Layer 3 of a small transformer language model trained on English Wikipedia (8 layers, counted from 0, width 128).
A neuron's activation on a vector x is GELU(weights . x + bias), where the dot is the dot product.

Input weights of the MLP neurons that the questions are about. A number n stands for (n - 128) times 0.0042.
n14 (bias -0.057): 151, 129, 122, 113, 121, 167, 103, 93, 137, 152, 83, 166, 93, 116, 92, 131, 159, 169, 107, 163, 148, 80, 89, 117, 117, 124, 162, 138, 114, 136, 98, 122, 93, 141, 119, 130, 161, 129, 116, 116, 142, 122, 160, 129, 53, 131, 99, 49, 153, 138, 170, 182, 162, 107, 156, 135, 149, 135, 169, 153, 126, 119, 103, 88, 121, 143, 192, 171, 159, 97, 8, 134, 155, 122, 122, 114, 83, 133, 129, 197, 185, 82, 160, 84, 106, 165, 127, 159, 89, 144, 123, 145, 111, 153, 93, 91, 145, 123, 164, 154, 97, 145, 90, 57, 124, 127, 154, 84, 180, 172, 88, 108, 125, 171, 170, 160, 72, 115, 108, 138, 111, 133, 162, 35, 159, 131, 127, 154
n47 (bias -0.038): 129, 113, 82, 95, 151, 135, 148, 124, 148, 94, 89, 144, 132, 156, 155, 45, 123, 105, 81, 85, 105, 178, 142, 143, 134, 139, 116, 92, 159, 156, 174, 149, 139, 57, 182, 96, 106, 112, 121, 120, 143, 129, 74, 126, 111, 102, 120, 122, 144, 155, 132, 116, 137, 159, 163, 173, 146, 126, 100, 113, 93, 129, 88, 114, 112, 96, 106, 158, 109, 132, 143, 81, 130, 115, 152, 133, 139, 109, 97, 130, 132, 148, 134, 132, 115, 165, 50, 187, 159, 105, 125, 141, 159, 124, 176, 113, 173, 131, 149, 151, 105, 156, 199, 149, 111, 86, 168, 126, 123, 129, 81, 145, 166, 134, 77, 153, 132, 126, 147, 175, 105, 156, 114, 108, 95, 163, 82, 177
n74 (bias -0.054): 146, 121, 101, 96, 112, 126, 141, 114, 142, 141, 91, 78, 130, 175, 93, 101, 165, 124, 143, 195, 166, 111, 89, 140, 169, 122, 105, 114, 151, 157, 109, 100, 95, 125, 123, 153, 68, 161, 115, 140, 138, 44, 92, 115, 125, 129, 142, 154, 159, 149, 84, 47, 82, 96, 151, 133, 158, 152, 102, 134, 124, 119, 126, 88, 130, 100, 120, 67, 124, 110, 118, 160, 143, 78, 94, 137, 124, 155, 147, 97, 160, 149, 137, 137, 169, 111, 149, 184, 93, 159, 142, 93, 114, 129, 108, 139, 135, 138, 72, 193, 190, 96, 99, 119, 151, 114, 124, 114, 112, 176, 130, 168, 87, 140, 113, 154, 147, 133, 151, 111, 73, 147, 155, 91, 176, 122, 135, 185
n79 (bias -0.053): 165, 167, 109, 136, 95, 132, 144, 121, 76, 92, 150, 152, 140, 111, 83, 140, 201, 156, 125, 127, 164, 140, 49, 208, 143, 138, 55, 138, 142, 128, 113, 167, 75, 109, 112, 136, 175, 121, 92, 105, 115, 56, 158, 92, 161, 157, 152, 173, 105, 142, 173, 53, 147, 209, 133, 100, 141, 164, 68, 126, 164, 169, 93, 65, 136, 101, 163, 85, 79, 120, 150, 178, 117, 94, 100, 123, 133, 55, 176, 92, 110, 99, 116, 153, 150, 163, 105, 42, 126, 92, 113, 95, 149, 154, 174, 131, 158, 166, 129, 130, 128, 110, 131, 149, 101, 133, 143, 109, 136, 112, 146, 95, 100, 115, 134, 161, 135, 122, 138, 119, 127, 97, 116, 151, 182, 112, 183, 117
n91 (bias -0.063): 144, 138, 161, 125, 118, 90, 98, 103, 131, 122, 124, 120, 123, 130, 148, 98, 124, 144, 120, 176, 138, 137, 140, 113, 148, 119, 56, 127, 127, 87, 142, 151, 173, 77, 87, 131, 53, 138, 117, 107, 139, 92, 115, 162, 173, 142, 133, 148, 123, 141, 70, 93, 130, 140, 144, 150, 83, 120, 117, 144, 129, 139, 141, 85, 131, 124, 90, 97, 124, 100, 171, 131, 101, 200, 180, 105, 147, 96, 80, 106, 114, 136, 155, 181, 127, 176, 125, 104, 112, 148, 180, 153, 119, 135, 101, 119, 167, 131, 107, 148, 108, 149, 145, 147, 183, 70, 140, 118, 120, 140, 161, 109, 128, 102, 216, 102, 121, 150, 132, 134, 142, 189, 135, 106, 99, 178, 168, 123
n137 (bias -0.061): 146, 104, 101, 137, 114, 138, 114, 122, 152, 108, 130, 96, 135, 102, 149, 118, 131, 140, 208, 147, 161, 157, 144, 125, 119, 123, 149, 143, 138, 101, 141, 104, 128, 120, 170, 115, 80, 130, 147, 85, 84, 134, 160, 117, 122, 92, 125, 136, 140, 147, 189, 89, 195, 114, 111, 148, 118, 114, 142, 205, 165, 148, 79, 129, 177, 146, 93, 141, 95, 175, 139, 149, 121, 103, 168, 87, 55, 188, 116, 136, 95, 161, 80, 144, 158, 218, 146, 116, 87, 152, 70, 169, 89, 124, 71, 198, 121, 132, 89, 84, 125, 116, 106, 81, 192, 171, 98, 154, 119, 95, 153, 124, 120, 58, 130, 116, 139, 107, 83, 177, 77, 80, 150, 109, 141, 116, 128, 136
n153 (bias -0.070): 107, 101, 86, 99, 127, 149, 55, 142, 164, 150, 146, 131, 89, 127, 191, 105, 110, 143, 146, 127, 132, 181, 100, 152, 153, 105, 81, 204, 129, 115, 156, 129, 154, 119, 124, 68, 83, 158, 123, 124, 193, 158, 111, 111, 132, 162, 132, 49, 88, 239, 84, 100, 136, 159, 84, 147, 61, 150, 117, 160, 160, 99, 159, 124, 150, 119, 100, 57, 173, 76, 149, 158, 142, 114, 143, 130, 122, 97, 197, 127, 144, 136, 148, 87, 125, 164, 151, 127, 87, 148, 174, 142, 109, 148, 116, 105, 146, 149, 125, 84, 145, 168, 94, 94, 166, 109, 55, 144, 116, 105, 153, 144, 153, 87, 166, 129, 135, 122, 127, 134, 57, 122, 155, 140, 132, 154, 145, 92
n202 (bias -0.026): 154, 146, 100, 129, 143, 161, 99, 137, 102, 154, 174, 102, 106, 82, 170, 98, 65, 108, 133, 106, 151, 148, 145, 172, 115, 150, 118, 131, 73, 113, 96, 171, 124, 103, 189, 89, 175, 83, 100, 105, 138, 75, 85, 201, 136, 92, 98, 162, 113, 154, 126, 95, 112, 140, 126, 124, 81, 71, 96, 162, 134, 81, 108, 71, 126, 121, 166, 157, 88, 131, 91, 122, 112, 81, 101, 92, 174, 107, 132, 70, 193, 170, 90, 138, 164, 115, 164, 130, 128, 124, 174, 192, 108, 148, 162, 162, 73, 180, 164, 90, 150, 143, 142, 58, 189, 97, 160, 181, 165, 145, 150, 113, 171, 117, 102, 132, 211, 209, 133, 103, 135, 99, 180, 122, 83, 97, 90, 116
n204 (bias -0.039): 128, 88, 196, 115, 110, 125, 155, 108, 119, 136, 194, 171, 92, 126, 71, 84, 88, 98, 81, 115, 164, 101, 114, 147, 174, 107, 144, 133, 174, 163, 184, 154, 150, 15, 82, 152, 144, 97, 93, 156, 167, 155, 118, 170, 159, 144, 94, 184, 127, 125, 127, 191, 108, 154, 172, 97, 132, 152, 170, 173, 103, 176, 125, 118, 164, 127, 94, 52, 114, 141, 126, 161, 114, 170, 151, 94, 100, 92, 90, 122, 194, 63, 159, 129, 152, 100, 114, 134, 106, 86, 94, 168, 141, 157, 174, 187, 137, 157, 85, 120, 184, 128, 111, 98, 116, 127, 90, 111, 162, 118, 138, 166, 97, 149, 129, 101, 78, 162, 105, 155, 97, 94, 81, 145, 85, 86, 74, 141
n229 (bias -0.034): 197, 123, 100, 135, 144, 106, 72, 67, 99, 82, 208, 109, 124, 119, 150, 98, 159, 145, 91, 193, 143, 154, 153, 133, 136, 139, 119, 148, 124, 94, 101, 113, 108, 105, 131, 152, 150, 93, 113, 109, 152, 115, 143, 118, 138, 135, 149, 146, 152, 160, 139, 75, 135, 125, 112, 117, 102, 148, 114, 113, 117, 176, 166, 86, 95, 167, 52, 110, 148, 160, 144, 166, 112, 138, 134, 105, 97, 81, 98, 119, 88, 105, 145, 167, 199, 135, 111, 136, 120, 144, 113, 97, 158, 141, 83, 102, 191, 122, 169, 111, 106, 112, 158, 130, 203, 77, 117, 77, 137, 103, 126, 140, 140, 125, 128, 104, 162, 131, 65, 124, 190, 106, 167, 162, 58, 129, 101, 111
n240 (bias -0.053): 120, 156, 96, 172, 146, 124, 127, 105, 172, 119, 181, 109, 112, 129, 103, 164, 152, 193, 123, 103, 69, 131, 181, 93, 233, 191, 165, 148, 98, 133, 141, 117, 106, 90, 101, 158, 212, 141, 127, 178, 152, 169, 122, 124, 123, 140, 102, 110, 118, 128, 112, 147, 113, 164, 133, 112, 58, 136, 126, 143, 149, 150, 118, 130, 91, 174, 90, 127, 102, 107, 109, 104, 64, 164, 185, 124, 55, 96, 104, 61, 187, 106, 135, 107, 142, 116, 151, 144, 132, 164, 136, 53, 136, 138, 83, 120, 171, 163, 126, 134, 99, 111, 98, 81, 113, 148, 82, 70, 185, 151, 80, 96, 126, 191, 129, 51, 124, 104, 115, 113, 106, 114, 112, 127, 129, 111, 130, 130
n265 (bias -0.048): 184, 110, 144, 174, 108, 100, 177, 96, 156, 116, 132, 164, 72, 191, 106, 176, 201, 136, 177, 155, 171, 111, 92, 69, 136, 98, 116, 137, 85, 167, 130, 181, 67, 98, 75, 142, 124, 140, 93, 186, 76, 147, 204, 170, 89, 181, 112, 128, 175, 169, 86, 162, 53, 91, 198, 119, 144, 110, 82, 162, 32, 165, 91, 139, 129, 197, 147, 131, 98, 105, 181, 150, 132, 97, 113, 223, 187, 135, 81, 172, 84, 154, 124, 94, 141, 147, 111, 163, 110, 168, 75, 62, 172, 106, 97, 131, 120, 107, 85, 163, 104, 99, 168, 144, 143, 95, 146, 119, 96, 73, 141, 178, 123, 37, 88, 143, 120, 107, 185, 142, 105, 85, 161, 97, 159, 84, 136, 154
n288 (bias -0.055): 136, 135, 75, 33, 93, 183, 93, 146, 94, 29, 157, 138, 139, 22, 158, 129, 97, 90, 213, 130, 71, 178, 117, 144, 127, 113, 119, 98, 94, 172, 107, 179, 210, 136, 29, 91, 117, 72, 174, 183, 136, 35, 60, 128, 163, 127, 111, 141, 74, 178, 148, 106, 152, 110, 119, 127, 112, 112, 141, 109, 139, 108, 108, 84, 78, 115, 101, 158, 111, 159, 165, 129, 76, 103, 146, 132, 96, 106, 146, 155, 140, 109, 139, 155, 173, 188, 101, 135, 169, 117, 131, 66, 146, 145, 91, 193, 142, 107, 119, 101, 123, 142, 116, 214, 133, 132, 174, 109, 176, 178, 171, 119, 112, 133, 69, 156, 132, 95, 139, 158, 153, 157, 121, 207, 168, 126, 77, 81
n343 (bias -0.048): 147, 153, 74, 122, 118, 93, 207, 143, 153, 165, 89, 136, 73, 131, 118, 117, 167, 122, 96, 143, 102, 117, 149, 143, 158, 169, 135, 160, 123, 150, 79, 164, 121, 160, 149, 123, 103, 179, 176, 142, 117, 120, 143, 100, 116, 123, 126, 77, 159, 152, 195, 60, 68, 136, 150, 121, 67, 141, 64, 150, 85, 116, 90, 164, 116, 122, 138, 89, 72, 130, 52, 156, 112, 118, 176, 120, 107, 134, 168, 176, 163, 117, 123, 174, 90, 162, 183, 75, 151, 75, 135, 118, 128, 125, 169, 146, 92, 147, 171, 133, 173, 137, 131, 70, 82, 170, 74, 115, 208, 112, 96, 94, 76, 156, 115, 118, 114, 108, 95, 114, 148, 152, 152, 169, 170, 98, 115, 158
n345 (bias -0.079): 147, 164, 142, 23, 169, 175, 111, 81, 117, 81, 85, 158, 211, 136, 210, 120, 143, 140, 121, 111, 81, 167, 130, 141, 140, 76, 134, 115, 177, 89, 194, 142, 136, 91, 135, 100, 120, 172, 98, 108, 154, 93, 180, 61, 151, 140, 144, 116, 48, 124, 100, 112, 121, 144, 113, 105, 199, 125, 133, 146, 129, 127, 195, 150, 113, 145, 145, 104, 145, 123, 87, 121, 47, 90, 100, 121, 108, 139, 144, 104, 97, 210, 104, 156, 134, 127, 136, 189, 82, 124, 95, 148, 161, 126, 120, 161, 119, 127, 88, 126, 196, 124, 60, 113, 138, 170, 88, 125, 84, 105, 178, 162, 123, 105, 106, 129, 129, 103, 138, 124, 122, 134, 142, 142, 104, 114, 102, 124
n385 (bias 0.001): 121, 120, 105, 145, 68, 142, 62, 142, 109, 126, 117, 122, 170, 133, 153, 144, 136, 118, 134, 147, 64, 154, 120, 116, 168, 153, 97, 146, 82, 138, 117, 145, 97, 116, 105, 163, 132, 188, 134, 103, 119, 129, 143, 93, 162, 101, 125, 122, 114, 166, 132, 111, 109, 105, 110, 115, 96, 141, 175, 152, 127, 112, 136, 132, 101, 101, 139, 119, 112, 111, 101, 140, 156, 65, 137, 102, 139, 140, 195, 117, 164, 134, 111, 145, 130, 107, 200, 127, 150, 148, 112, 147, 135, 144, 140, 87, 72, 158, 123, 103, 160, 92, 108, 116, 174, 150, 84, 138, 62, 133, 135, 114, 105, 170, 170, 117, 179, 183, 116, 106, 126, 142, 104, 158, 150, 129, 97, 116

Each question shows a token from some text and the vector x that enters the MLP there. A number n stands for (n - 128) times 0.039.

"L": 51, 119, 122, 179, 167, 100, 143, 156, 118, 155, 119, 122, 156, 148, 145, 124, 131, 132, 151, 120, 144, 79, 120, 116, 96, 111, 77, 126, 129, 155, 132, 150, 107, 152, 110, 126, 123, 141, 118, 134, 158, 180, 158, 80, 119, 149, 90, 173, 86, 102, 90, 117, 112, 147, 116, 128, 138, 109, 177, 161, 160, 105, 145, 172, 207, 134, 84, 138, 133, 116, 140, 110, 106, 124, 39, 108, 135, 124, 156, 140, 126, 137, 147, 111, 114, 144, 110, 154, 134, 159, 98, 93, 90, 144, 131, 127, 104, 162, 160, 170, 106, 114, 150, 75, 122, 68, 125, 69, 130, 139, 139, 155, 98, 100, 141, 186, 97, 98, 153, 117, 124, 161, 97, 132, 161, 197, 126, 91
The three highest activations, in order: n153, n265, n74

"ill": 63, 139, 109, 142, 154, 115, 132, 203, 112, 131, 78, 93, 152, 165, 118, 114, 168, 166, 100, 119, 134, 105, 135, 112, 78, 132, 78, 123, 113, 117, 105, 143, 144, 150, 150, 120, 117, 125, 127, 116, 170, 132, 145, 122, 88, 146, 104, 176, 120, 78, 93, 144, 170, 124, 110, 97, 96, 84, 200, 123, 154, 101, 126, 141, 191, 126, 107, 128, 136, 129, 135, 132, 110, 119, 90, 101, 159, 175, 183, 136, 110, 150, 120, 163, 110, 108, 123, 124, 121, 129, 114, 110, 50, 106, 113, 124, 120, 157, 201, 126, 179, 148, 134, 89, 112, 72, 161, 101, 127, 136, 153, 156, 106, 148, 118, 107, 97, 102, 152, 123, 146, 174, 106, 158, 183, 179, 123, 118
The two highest activations, in order: n385, n74

"es": 90, 156, 124, 165, 146, 126, 143, 174, 104, 155, 83, 142, 150, 124, 107, 121, 151, 178, 154, 110, 151, 92, 150, 126, 94, 93, 85, 123, 127, 106, 85, 121, 145, 119, 135, 121, 113, 154, 133, 152, 167, 140, 130, 87, 62, 141, 98, 190, 91, 80, 95, 124, 121, 119, 119, 83, 136, 55, 169, 144, 171, 147, 153, 169, 177, 131, 92, 115, 142, 132, 178, 100, 141, 126, 86, 118, 131, 136, 168, 184, 123, 135, 99, 128, 93, 91, 96, 143, 125, 157, 130, 115, 38, 122, 148, 102, 98, 147, 153, 164, 122, 123, 115, 120, 108, 129, 140, 124, 112, 132, 132, 148, 121, 140, 103, 102, 136, 107, 124, 105, 154, 170, 124, 192, 149, 163, 130, 140
The neuron with the highest activation: n345

"7": 123, 165, 112, 141, 141, 117, 125, 151, 89, 148, 135, 127, 148, 128, 128, 112, 112, 155, 129, 120, 126, 109, 119, 118, 121, 142, 137, 142, 100, 146, 105, 148, 163, 142, 111, 122, 153, 141, 130, 105, 124, 168, 147, 81, 127, 115, 116, 183, 131, 81, 114, 121, 133, 130, 115, 137, 110, 123, 154, 69, 178, 112, 170, 151, 184, 126, 95, 144, 127, 161, 137, 102, 156, 135, 51, 95, 123, 149, 119, 185, 136, 143, 112, 180, 113, 89, 69, 143, 210, 140, 101, 130, 86, 130, 135, 113, 157, 187, 184, 132, 119, 109, 183, 66, 106, 90, 119, 135, 112, 103, 104, 126, 104, 79, 94, 127, 92, 112, 118, 114, 124, 176, 105, 140, 146, 134, 150, 124
The neuron with the highest activation: n47

"–": 104, 117, 111, 169, 115, 118, 144, 152, 105, 146, 122, 134, 161, 154, 99, 123, 128, 161, 145, 128, 150, 83, 147, 155, 90, 122, 101, 127, 150, 134, 122, 154, 167, 129, 137, 132, 109, 136, 86, 129, 164, 146, 118, 126, 81, 152, 83, 190, 116, 104, 101, 111, 138, 142, 129, 105, 147, 103, 162, 124, 178, 126, 174, 112, 208, 108, 86, 83, 152, 133, 118, 110, 98, 146, 63, 69, 124, 112, 162, 164, 95, 131, 140, 129, 105, 142, 72, 124, 108, 137, 96, 131, 73, 165, 143, 117, 102, 174, 168, 122, 86, 98, 141, 119, 106, 145, 128, 116, 126, 131, 148, 138, 73, 142, 165, 141, 129, 103, 129, 120, 145, 182, 102, 139, 138, 182, 135, 125
The most active neuron and its activation: n79, at about 1.9

"el": 44, 131, 113, 167, 170, 145, 174, 169, 109, 122, 101, 103, 156, 129, 103, 153, 125, 154, 134, 107, 114, 84, 166, 129, 95, 129, 86, 115, 153, 138, 100, 128, 128, 142, 106, 105, 102, 153, 119, 135, 190, 169, 133, 94, 88, 136, 107, 190, 152, 112, 84, 122, 150, 121, 144, 89, 96, 81, 192, 130, 155, 97, 132, 156, 214, 136, 91, 103, 157, 132, 132, 129, 120, 120, 80, 132, 132, 154, 170, 158, 120, 116, 92, 156, 93, 93, 107, 137, 113, 153, 110, 100, 36, 96, 138, 106, 112, 146, 154, 153, 128, 153, 143, 86, 128, 116, 133, 101, 139, 132, 141, 140, 101, 127, 136, 158, 136, 93, 152, 117, 157, 155, 111, 143, 159, 175, 128, 133
The most active neuron and its activation: n74, at about 0.42

"season": 107, 138, 104, 131, 110, 66, 163, 135, 120, 120, 93, 147, 158, 163, 104, 104, 121, 158, 112, 107, 124, 111, 95, 126, 131, 134, 140, 100, 126, 180, 119, 156, 140, 147, 174, 151, 138, 117, 134, 143, 142, 133, 130, 149, 63, 125, 131, 182, 92, 105, 101, 153, 183, 115, 90, 109, 106, 95, 161, 103, 191, 129, 146, 136, 206, 142, 39, 135, 139, 143, 148, 88, 81, 127, 81, 93, 136, 129, 146, 161, 103, 146, 140, 174, 109, 135, 97, 133, 156, 145, 125, 96, 62, 104, 102, 150, 102, 160, 192, 130, 73, 143, 172, 123, 148, 128, 133, 132, 110, 129, 135, 159, 133, 139, 123, 106, 101, 95, 104, 129, 129, 182, 103, 131, 109, 165, 132, 129
The most active neuron and its activation: n47, at about 1.5

"10 ": 76, 134, 96, 133, 118, 95, 110, 165, 94, 166, 142, 101, 168, 130, 130, 107, 129, 143, 130, 143, 141, 107, 129, 156, 131, 163, 76, 92, 110, 148, 121, 176, 180, 129, 126, 165, 147, 144, 103, 127, 127, 153, 139, 166, 73, 146, 108, 180, 113, 70, 140, 107, 124, 90, 111, 110, 137, 70, 170, 89, 192, 94, 179, 127, 175, 144, 94, 134, 150, 104, 125, 92, 152, 111, 62, 103, 153, 174, 167, 135, 82, 141, 120, 198, 109, 114, 75, 137, 120, 153, 101, 119, 91, 122, 144, 104, 120, 182, 147, 146, 135, 114, 152, 102, 124, 115, 142, 103, 134, 110, 119, 124, 128, 112, 117, 152, 125, 104, 141, 108, 121, 177, 142, 134, 138, 129, 104, 152
The neuron with the highest activation: n202

"6": 104, 117, 91, 171, 112, 94, 137, 155, 70, 167, 106, 103, 157, 108, 138, 106, 108, 144, 123, 112, 163, 115, 126, 107, 89, 121, 143, 128, 105, 122, 108, 151, 160, 139, 103, 126, 137, 145, 142, 119, 148, 160, 137, 122, 94, 114, 121, 196, 127, 108, 109, 121, 142, 121, 114, 104, 125, 85, 170, 85, 177, 144, 171, 129, 198, 139, 93, 128, 133, 94, 122, 86, 163, 116, 57, 104, 128, 152, 119, 173, 121, 139, 126, 181, 111, 81, 65, 132, 197, 144, 114, 109, 87, 141, 167, 116, 131, 167, 175, 168, 108, 121, 159, 97, 133, 93, 128, 133, 128, 114, 142, 138, 99, 128, 100, 116, 128, 159, 123, 113, 118, 158, 134, 135, 169, 140, 158, 138
The neuron with the highest activation: n202

"cl": 84, 108, 116, 157, 122, 122, 156, 151, 91, 172, 87, 101, 112, 137, 114, 107, 113, 201, 103, 103, 115, 107, 138, 134, 137, 167, 91, 111, 92, 153, 159, 148, 161, 115, 110, 131, 142, 130, 112, 134, 166, 122, 137, 154, 93, 168, 112, 187, 79, 121, 84, 102, 170, 155, 71, 91, 78, 92, 179, 115, 151, 137, 167, 162, 188, 156, 57, 126, 172, 130, 155, 121, 120, 111, 95, 117, 108, 168, 144, 155, 126, 145, 130, 170, 106, 88, 113, 159, 144, 137, 95, 84, 90, 109, 106, 157, 106, 141, 173, 114, 93, 144, 149, 92, 137, 112, 131, 105, 132, 116, 145, 142, 92, 156, 135, 131, 122, 111, 143, 105, 149, 170, 108, 112, 128, 169, 135, 138
The two highest activations, in order: n240, n91

"ine ": 70, 153, 132, 143, 171, 116, 139, 171, 83, 167, 74, 105, 154, 154, 133, 130, 147, 166, 130, 152, 112, 100, 116, 107, 113, 130, 86, 100, 150, 132, 115, 122, 168, 138, 148, 141, 147, 164, 83, 109, 149, 178, 124, 128, 80, 170, 149, 196, 117, 76, 116, 129, 153, 131, 117, 145, 120, 87, 166, 133, 170, 104, 163, 142, 191, 103, 101, 142, 169, 115, 138, 118, 158, 124, 79, 91, 156, 145, 173, 134, 91, 162, 127, 128, 121, 109, 67, 137, 92, 161, 99, 124, 60, 132, 132, 113, 137, 146, 190, 146, 122, 112, 134, 91, 93, 107, 128, 100, 122, 114, 128, 114, 114, 128, 109, 156, 100, 92, 129, 109, 138, 170, 101, 149, 127, 118, 107, 144
The neuron with the highest activation: n345

"y": 63, 130, 118, 120, 157, 118, 157, 159, 106, 133, 139, 129, 164, 158, 96, 112, 159, 142, 104, 92, 121, 87, 142, 157, 110, 130, 97, 123, 99, 144, 83, 144, 151, 114, 134, 138, 152, 156, 113, 140, 137, 195, 132, 107, 99, 132, 118, 178, 108, 86, 96, 145, 161, 123, 130, 103, 140, 115, 150, 113, 131, 124, 154, 169, 194, 163, 125, 150, 146, 151, 145, 122, 123, 110, 46, 126, 134, 107, 166, 171, 103, 136, 74, 129, 143, 98, 97, 131, 164, 163, 111, 119, 64, 130, 116, 133, 149, 199, 186, 122, 132, 122, 148, 72, 95, 92, 157, 69, 107, 103, 137, 149, 90, 88, 137, 114, 91, 110, 151, 157, 113, 135, 102, 144, 157, 148, 151, 102
The two highest activations, in order: n79, n265

"-": 73, 97, 126, 162, 150, 103, 128, 167, 97, 140, 111, 102, 120, 151, 115, 128, 120, 166, 149, 148, 134, 61, 123, 147, 110, 140, 82, 137, 183, 133, 95, 154, 173, 159, 93, 164, 177, 141, 103, 106, 152, 187, 105, 107, 110, 121, 85, 184, 91, 118, 79, 143, 164, 128, 124, 131, 125, 72, 156, 130, 155, 135, 160, 133, 186, 90, 89, 123, 140, 132, 134, 95, 128, 98, 48, 70, 134, 128, 189, 135, 101, 150, 119, 139, 133, 128, 78, 135, 108, 145, 99, 106, 81, 157, 125, 119, 128, 157, 196, 149, 143, 120, 165, 113, 123, 105, 157, 106, 115, 124, 141, 127, 91, 134, 147, 139, 118, 124, 146, 148, 135, 156, 90, 139, 171, 127, 137, 126
The neuron with the highest activation: n79

"Ang": 94, 132, 106, 171, 165, 123, 185, 165, 77, 177, 117, 129, 148, 148, 121, 128, 157, 153, 129, 111, 125, 120, 112, 132, 167, 136, 85, 132, 89, 147, 68, 136, 154, 129, 143, 143, 123, 175, 147, 139, 148, 157, 120, 113, 98, 112, 79, 148, 119, 102, 116, 117, 143, 129, 106, 136, 118, 120, 151, 106, 149, 100, 139, 142, 195, 130, 120, 130, 137, 168, 134, 76, 134, 124, 83, 136, 159, 138, 154, 168, 95, 103, 102, 152, 97, 77, 99, 136, 120, 133, 125, 75, 81, 98, 137, 81, 110, 166, 209, 121, 103, 178, 153, 106, 150, 86, 133, 104, 134, 98, 121, 113, 97, 84, 124, 148, 109, 153, 118, 109, 141, 159, 114, 218, 153, 148, 110, 102
The neuron with the highest activation: n343

"| ": 76, 132, 117, 115, 126, 103, 123, 167, 94, 158, 137, 133, 126, 132, 122, 128, 109, 142, 142, 154, 139, 65, 118, 135, 130, 155, 68, 126, 101, 112, 116, 141, 167, 109, 117, 143, 153, 164, 112, 113, 136, 147, 168, 145, 97, 146, 109, 163, 89, 71, 127, 147, 125, 102, 97, 118, 127, 108, 158, 90, 157, 82, 154, 129, 190, 162, 95, 144, 154, 93, 134, 107, 149, 119, 81, 110, 155, 146, 189, 143, 108, 159, 135, 159, 127, 136, 35, 129, 114, 149, 77, 109, 74, 142, 145, 111, 110, 176, 174, 148, 133, 122, 175, 101, 126, 134, 118, 135, 140, 135, 112, 164, 112, 107, 134, 142, 111, 99, 132, 100, 118, 176, 127, 126, 139, 161, 128, 174
The most active neuron and its activation: n14, at about 0.47

"son": 48, 141, 131, 171, 160, 92, 170, 154, 105, 118, 105, 123, 141, 150, 162, 115, 149, 172, 149, 112, 108, 129, 133, 144, 111, 92, 82, 96, 139, 113, 57, 169, 137, 168, 140, 138, 151, 138, 122, 110, 157, 144, 163, 113, 76, 112, 99, 191, 103, 74, 109, 124, 176, 141, 95, 101, 122, 79, 198, 131, 177, 150, 147, 150, 198, 99, 93, 133, 127, 133, 144, 96, 113, 115, 82, 89, 197, 123, 169, 148, 104, 154, 137, 159, 94, 138, 96, 147, 118, 136, 132, 113, 89, 124, 102, 150, 126, 148, 167, 117, 144, 131, 134, 86, 128, 106, 145, 113, 119, 117, 114, 171, 131, 138, 97, 111, 123, 83, 127, 119, 109, 169, 111, 149, 140, 159, 123, 116
The most active neuron and its activation: n345, at about 1.2

"re": 83, 93, 65, 124, 110, 82, 171, 177, 104, 152, 136, 86, 114, 144, 107, 101, 122, 115, 116, 132, 137, 69, 111, 139, 149, 114, 77, 120, 190, 134, 139, 118, 153, 119, 138, 153, 208, 139, 132, 119, 137, 158, 153, 111, 66, 148, 86, 189, 85, 120, 129, 110, 181, 108, 114, 115, 113, 50, 162, 104, 158, 130, 127, 177, 206, 133, 84, 150, 164, 104, 141, 102, 114, 106, 86, 88, 147, 146, 131, 146, 114, 167, 145, 150, 149, 96, 123, 122, 131, 165, 108, 95, 102, 123, 115, 106, 123, 174, 165, 133, 141, 163, 152, 111, 143, 101, 130, 140, 127, 101, 165, 162, 112, 151, 128, 126, 127, 110, 146, 104, 156, 163, 113, 139, 91, 109, 133, 131
The neuron with the highest activation: n204

"os ": 90, 122, 104, 134, 144, 64, 151, 204, 97, 177, 125, 128, 140, 143, 112, 128, 148, 169, 134, 133, 141, 92, 111, 105, 118, 130, 93, 154, 82, 118, 109, 129, 178, 104, 138, 128, 135, 180, 115, 142, 152, 151, 131, 121, 102, 151, 131, 201, 97, 97, 122, 147, 132, 137, 119, 156, 114, 76, 144, 115, 136, 97, 160, 158, 187, 132, 103, 119, 144, 109, 173, 116, 118, 100, 90, 93, 147, 172, 146, 155, 87, 136, 93, 135, 165, 83, 78, 106, 74, 149, 141, 91, 111, 112, 127, 125, 136, 159, 191, 117, 123, 135, 151, 132, 154, 91, 155, 98, 129, 118, 131, 117, 127, 100, 113, 151, 120, 126, 124, 121, 127, 176, 75, 168, 173, 110, 113, 113
The neuron with the highest activation: n265

"S": 90, 126, 77, 143, 113, 97, 140, 150, 77, 171, 125, 134, 133, 153, 160, 120, 152, 140, 140, 134, 136, 105, 134, 112, 119, 166, 108, 153, 95, 147, 141, 136, 132, 113, 109, 162, 131, 152, 136, 128, 143, 160, 131, 108, 99, 124, 101, 205, 91, 62, 80, 128, 96, 129, 109, 135, 121, 110, 156, 111, 187, 120, 162, 128, 176, 132, 70, 162, 148, 162, 139, 112, 105, 127, 52, 99, 126, 127, 132, 150, 133, 157, 116, 142, 129, 101, 93, 126, 142, 168, 102, 6, 108, 134, 139, 142, 144, 145, 177, 136, 142, 110, 160, 108, 125, 98, 133, 124, 166, 141, 143, 150, 94, 101, 121, 153, 139, 113, 143, 110, 136, 157, 100, 124, 107, 143, 112, 129
The two highest activations, in order: n240, n229

"W ": 68, 129, 92, 120, 149, 69, 140, 146, 56, 165, 111, 131, 159, 139, 146, 136, 96, 158, 138, 160, 151, 147, 134, 122, 114, 164, 144, 130, 94, 149, 110, 143, 189, 117, 124, 117, 174, 162, 100, 119, 149, 151, 133, 107, 88, 119, 122, 180, 112, 89, 105, 123, 108, 94, 141, 168, 152, 103, 134, 106, 130, 115, 166, 151, 133, 164, 100, 130, 157, 148, 98, 117, 138, 151, 69, 74, 135, 158, 130, 148, 97, 126, 124, 138, 115, 89, 67, 121, 117, 150, 113, 107, 83, 108, 151, 120, 98, 175, 177, 186, 121, 112, 176, 91, 132, 123, 120, 135, 153, 137, 135, 136, 91, 112, 88, 123, 117, 109, 118, 131, 137, 189, 103, 171, 142, 135, 146, 129
The most active neuron and its activation: n343, at about 0.12

"5 ": 79, 119, 77, 141, 101, 100, 142, 168, 83, 203, 124, 101, 156, 127, 123, 108, 107, 153, 129, 138, 155, 119, 139, 112, 86, 149, 132, 105, 124, 138, 119, 160, 166, 128, 100, 134, 148, 123, 110, 144, 142, 167, 107, 130, 77, 126, 109, 204, 135, 91, 99, 134, 149, 113, 132, 102, 145, 80, 176, 111, 158, 125, 175, 121, 196, 139, 103, 142, 144, 82, 119, 107, 151, 110, 71, 116, 130, 178, 138, 146, 100, 134, 130, 161, 117, 84, 53, 132, 150, 152, 114, 105, 99, 156, 145, 114, 100, 156, 165, 159, 114, 112, 135, 87, 142, 114, 119, 102, 148, 126, 141, 122, 117, 126, 102, 131, 128, 145, 147, 128, 131, 173, 144, 129, 156, 121, 127, 139
The three highest activations, in order: n202, n74, n14